Layer 8 of a small transformer language model trained on English Wikipedia (14 layers, counted from 0, width 128). Numbers have three digits each and are written without spaces.
A neuron's activation on a vector x is GELU(weights . x), where the dot is the dot product.

Input weights of the MLP neurons that the questions are about. A number n stands for (n - 500) times 0.0011.
n35: 420536419733413568171532671560362500276534435557305496369401379738496500489600435360473448500515538534504297466241432758447643555392637285806346515795427336526229572434531711430496570688439411546428389391615474360570552639538613667610558482396485702384818365526698542523315433331700592496437753559522413462451485504604613449543727627585348608489585508352546428553519500508669283450325
n62: 642599613401194349456500580791442320629438395290467632372615457570636384641345460522562402559490500662458621609630590457479326346460518496362457489486453768324463410591632449493439486404391581771496467465496314556522340368602615688377496520624331540670564471440457659411522486598400409504422423713649659660410526361437646600577570339515522585364532100435733450655414401593379450285649
n89: 307683472439591414599537575508413402334286721626500450464583633488584677646377425633604426584466876390323310532459527374134717194388592473546539699454389690316361528759624536683539657407344472665409642609496566439560578668464430468496277596496465267454574274365342409457433469489512481434446675572428484183673460547608453598625400528760649496549535337586389695351488589350580279488689
n106: 540227295376398381545824699268436395429621391474492520610110455419515470606335474665447555638738474519438559432736560447526565554462496232323608600624322526597508601500473553442481442734450312511391658324545392512527459496599552451493435652686407594356663552621255425441399441609467646547493717482399331477481622325405593568469702595546442621638463432351443377620660727403519474784525
n115: 442450253493293381734364575357349384528564534541573480348231556446698418489570138427473657829446679455449421714334504507544478469633569504577582596576405383612477545583271568442530682685539630653459462296704422523661482481466600680735318482447548485515625522350526553470548515630552500301555569504536590383642553585551678214454489489504324591413343213308443541567734599361288577349475
n149: 429379630330557500551500368462590407475406422609356463528418407237856356500219555460796748395280573442679480765348469426481635496500557386626619431636308664721520620369488739545720470481504588717360477593609323544524554496461550430651457584406338418515511588534555656635230572383616376362462736180638625243504449565473515459484752598425540462631371590257480423531461662540708420410463
n151: 451586452375462413401524237525659383504581368632440439251507489537638562568621393271222611472619427347464404621326438646724426477467201489522322493692530599595421449571694386486464493894466406449650434546710457425496565493533696390518541624415580672403597525411665474656609593610543440649378359769405712309456429609600374626358674463444496368574358544469386482420475649323578594485296
n241: 541485590677286573617500465671391593366387550473667609429573339488433496722360212171382504526530546485610463748536488570320612464480387281770481557571531481346532492608457617534565221454434571515333550578757623821445626689567703376639715540504312589709603542455403426684404398493554410314689593425626543422600283523470359663433402207598559349351383714408360416550577661432496314410389
n253: 424530684481446406528584334384520338371389018464585297540543531362637540369546619508624578412439594543515413825398496302457409602741392554259617555765688694642594654439685380340567446598422617563298563572552320403460449576808433654441744255476531615601477430458492702512402315469567531302635412320413686405468432574650422538750592400480484681515454337440516410390484507695592698213397
n341: 455463401584811371492515480631492719314709567579355463560719263552428586569343405460317299485568332559416311449464539606562341402600828630558477337649631441430553704663536381568492229554408568688374398643634519597167635432520613661563508290330356425481539365416410476349356527633722268717504530565451634457578512686515399455764349413321372527470542709667326582433558448439242326361477
n387: 540712433488509442625615757769408587395471309263747391424413471772297475673678362321239548468599331633861356383620430624594444423315641512712484488589538496504642438248454283320339496631645394492554442496684258551208672378395352380471303449416414380647504418407691492562455447275385291686638468805500434537653631549391631536525513601517479281696548279575500414574562398436613704722544
n422: 484406584524418254521354607350567241708608438512373461366521410796357595460597475238450569436547492504601340633704439426512516449601524524464471500420583425496445446476311604632484331871383386529537546346517337750428350546567365368385295516400582583524602516706405479439730359807238572625593783512310669541562613786573496370521575738743285290432592583175721541212475691275370602554615
n423: 302533287543344639531671785556337351491654570491311707184609365585277522249432553522553578424441809553774606390414461588530707468593628449556274040487527535186378469483415575614583436379583482636715452357350591558410504442748635382413403607695644434668940383517403583422557590326209508436363306716454662408605339461342582358527562597638406410563560460301544348417691715432535785668618
n489: 449463471552597408464295664451565429350547596607493668543347274394340536535490475339428466424664847336510305658346447496070744633352517559511419415282633536763419443393544493721472472616389456482546375558565556478526553533612284404607558500615450414476598496462343382521596451607489476578535538455713643493550533786584430660743507457569562514545420439703313532319397591438594447442445
n499: 249677518475450734369367535624250504486500522360585669284330392375438670415768561286120523634446245557394304561329694230530420387416585322534509638546386483491608461626504601483682178689455576944714456317399586491229839473377487539609500500324565317602564577381548430410634279445595479609364374492655182649608456362585487596456619619350767475567623417549759379478435595652430800438421

Each question shows a token from some text and the vector x that enters the MLP there. A number n stands for (n - 500) times 0.012.

";": 491493486551373430578123514417421380553583505539390489486440547488615598386341493548608483467405324425518528541407476190534504601632491564599299597347605536387604351631448609369413660280623525287616356397448698595530347689533623406656448509301380468612402584357483548431528545502418636643625591459503400564680433474542584422733466510527459510747472457616323460720573554769694271340535
The two highest activations, in order: n115, n149

"ign": 562417592503424423407324306458446500485495470528292422536640680352715638387619450444477427366543452548433357541608583600495633668513567459424332474344727456414410404548559521370292691691926463223470431664533580521368471593436471532463608723372483509289566423679697614637501501484283480489559790527541451567555569357427622424601430516655537414596563421481307407461589341579573424260502
The neuron with the highest activation: n35

"or": 509503517539475491396340461487713365560560539607494345418638767389613413573432532656656597531420356460391648731468575165530496471581498590383456249419663379661660397514483524342605739636440541347536575785714635444510497544361507569602574321358334360288625501565438468336582288611330446464641641497602379507599476550344525382570329551468459352618407574474268415667449530562564546452550
The neuron with the highest activation: n149

"il": 348432595569370458275315444494659486648390613555422515392609638276531495594533576645446637455441276578472322464431548323623552594675736559466353307532527435535544219487628694455266536332549534452598610575516650579478433536496589460500509459416464391523287408738608595501569740694559522686438522518479426671631535226357556527611350356575436558720540311437358365467489544551319489361553
The three highest activations, in order: n62, n499, n341

"ro": 544400666611412544499530484512624463496415586792340270454674644298616388423558545379435422608515546550294461293413613311591611468559456507633379314455809496433604359469414468337424665594536760407571629591513491406335549679632497456593613581377543468309409395553553412561418390402341460567558611541468372486598343478274642611528493504554499639732437298661294356516458636568611312447676
The neuron with the highest activation: n89

"w": 776566557677561485500455383626509382690486514445355705552690595402598456542527584563660403424362371674425416346488415320584415644556493550463446428241526404473558393493492460478405528494472685384590588682543638604473483489557386382529387417362430464416362240516370560541439337746513483725628498503334312546494159443367383471559485689601390619752567456667229623602559608615475434355582
The most active neuron and its activation: n341, at about 2.8

"\n": 515410673396592653666288376352629304584600490561430503475497449478592517500542550416516395409361401403573584596517468235398493633588505421533297636448705311560628500580507521341250527477509600070588398496549653382413556632455520369557610462554480419606390610605565699610546313521419342485350632295573323499650401423394595553665565516580497637569441428570525431793663577704497500307554
The most active neuron and its activation: n253, at about 3.2

"ell": 351435561393262703516478497432264483482505544594343608493618897358571475529394334408386654296458302524404617526440602407602551575605653528650401341354627380583550273612574435287316613572670490313627481534587494537655328418419464490622640450489488507501534436608560659640479369561543512490597614588642179591621623528369382650421495345599568384648419575518202404446393434555609455547592
The most active neuron and its activation: n241, at about 2.1

" 201": 403421647500519485626354502379426328564706553570584487462581716404545469498491474538646496472396403430508568501365697416644513653601488299413361471583669355645482378578751574405353659371579425222446347617577602286489388522474547378558454551572349348560364430655525706520540446309453571538549529490564197677727363592537561528757685327539396372417625462571339479357430599527396563321553
The neuron with the highest activation: n253

" a": 543611471463419397482306560542300513513499537737413524479755573549683595550529456447661573476550497394649601378472649498555559516587452335563418498612580218516691373683435394249226591481761541222510312540303633522521357584479453344574569426424464313404342353528618729626443373476286514632497610355499373589667582491483546476521521531633531500564588577494375300408704549602401450326632
The neuron with the highest activation: n387

"ary": 308434418448494655417417352446513482583517736778520441279643746396434475541562622571559499478533471500427310270491532342603494602676740552491366263511546381553515350580437629456496667374392417331590458659522638416573385435571420455337394515407495339439316384564505426438435455778480607576604664618664323568533287462399621595638421376610271552524477513470423424514667591639539669450650
The most active neuron and its activation: n423, at about 2.5

" Le": 630612554493388687465398505465388434483590630565329326445483711492561544370655392545451429480406369390481450608395786511600465656653525412475412531429678352463578370595620638433196565329495467204598438539361522276438458665474530402468426614274398303438601507377593607573483530618437550681687633393684312531492465346505351523822411374578545484564346594506403412646441652650628474520615
The neuron with the highest activation: n499

" cl": 478341411399422529448405411566484435503616636617428655420778692393488620657470674460614639306532433398456619564369810428533426534652564613447372428442598520503526232494638478448324477426609553168458276460379633425379535478481343312515515495437392385450328434610537640602491557659464488674613795458551487694573417424588385574760445353559519592518519621487356203646622386622363489462532
The neuron with the highest activation: n341

"er": 566461553423481614418282556322392586632387666527360438381610741430380552325585389391486410662501328411615356792522545344698549671500569513525294355525435536680592316541487492443438478556513614260551520455561584365463336537481454494656586570558331447408517443499626608507623500538520395662562734554792504534576481207327569541776343587544342546514438278457361244601543454729421481454623
The three highest activations, in order: n115, n499, n62

"ist": 562326520552449600651218531572619421442379693463427469311561689378515526356559526424491567453422465677591399656460721419530362714587494469271353406354660640499558582513603406505358501407701427249625500566424614520537400630269526338568565481473501370501477456448500564372708496807635563671551457646602383591554535414365513410706222450637345528479367490417395594744614427514353559388467
The three highest activations, in order: n115, n62, n489

"at": 467439437427611614521288585413452488565446763665414564369590612276649548481527637612514441471525327633377380412438502353576504536791626562374223413421388386347624362513595535372435501346487474398552348597414705511507419469531572396574516570479507502508346497547595445669598569612543626700388732534628360533513503421403701487607385404663422660533630297348223377368539558568386637285684
The neuron with the highest activation: n423

" S": 354422562522498492563330450519601579438623511546428511473546754368618518425538455542495524330400195481638495398419381592650477512506476393520366600460580489601637261579624461505310381468563420285431496617483609281475412554483556488674508525519287306326447379565576594457562398563418539707522778351611458650742324365509613603590462553695438576535560520558160314453585556563475495419831
The neuron with the highest activation: n341

"pen": 514363573410662546337438372298477414618360731651446361530586849475505452588319648390453514453296461575592385522358615344465508673451459521443318417345650454463519293467572479486404634683606469344531624639504553487428460579569350499467579540385499393297464274639412527589556443545428442727484797656588545536568433388442679525627480472660356482639525398597269474604685541714535225547531
The most active neuron and its activation: n89, at about 3.1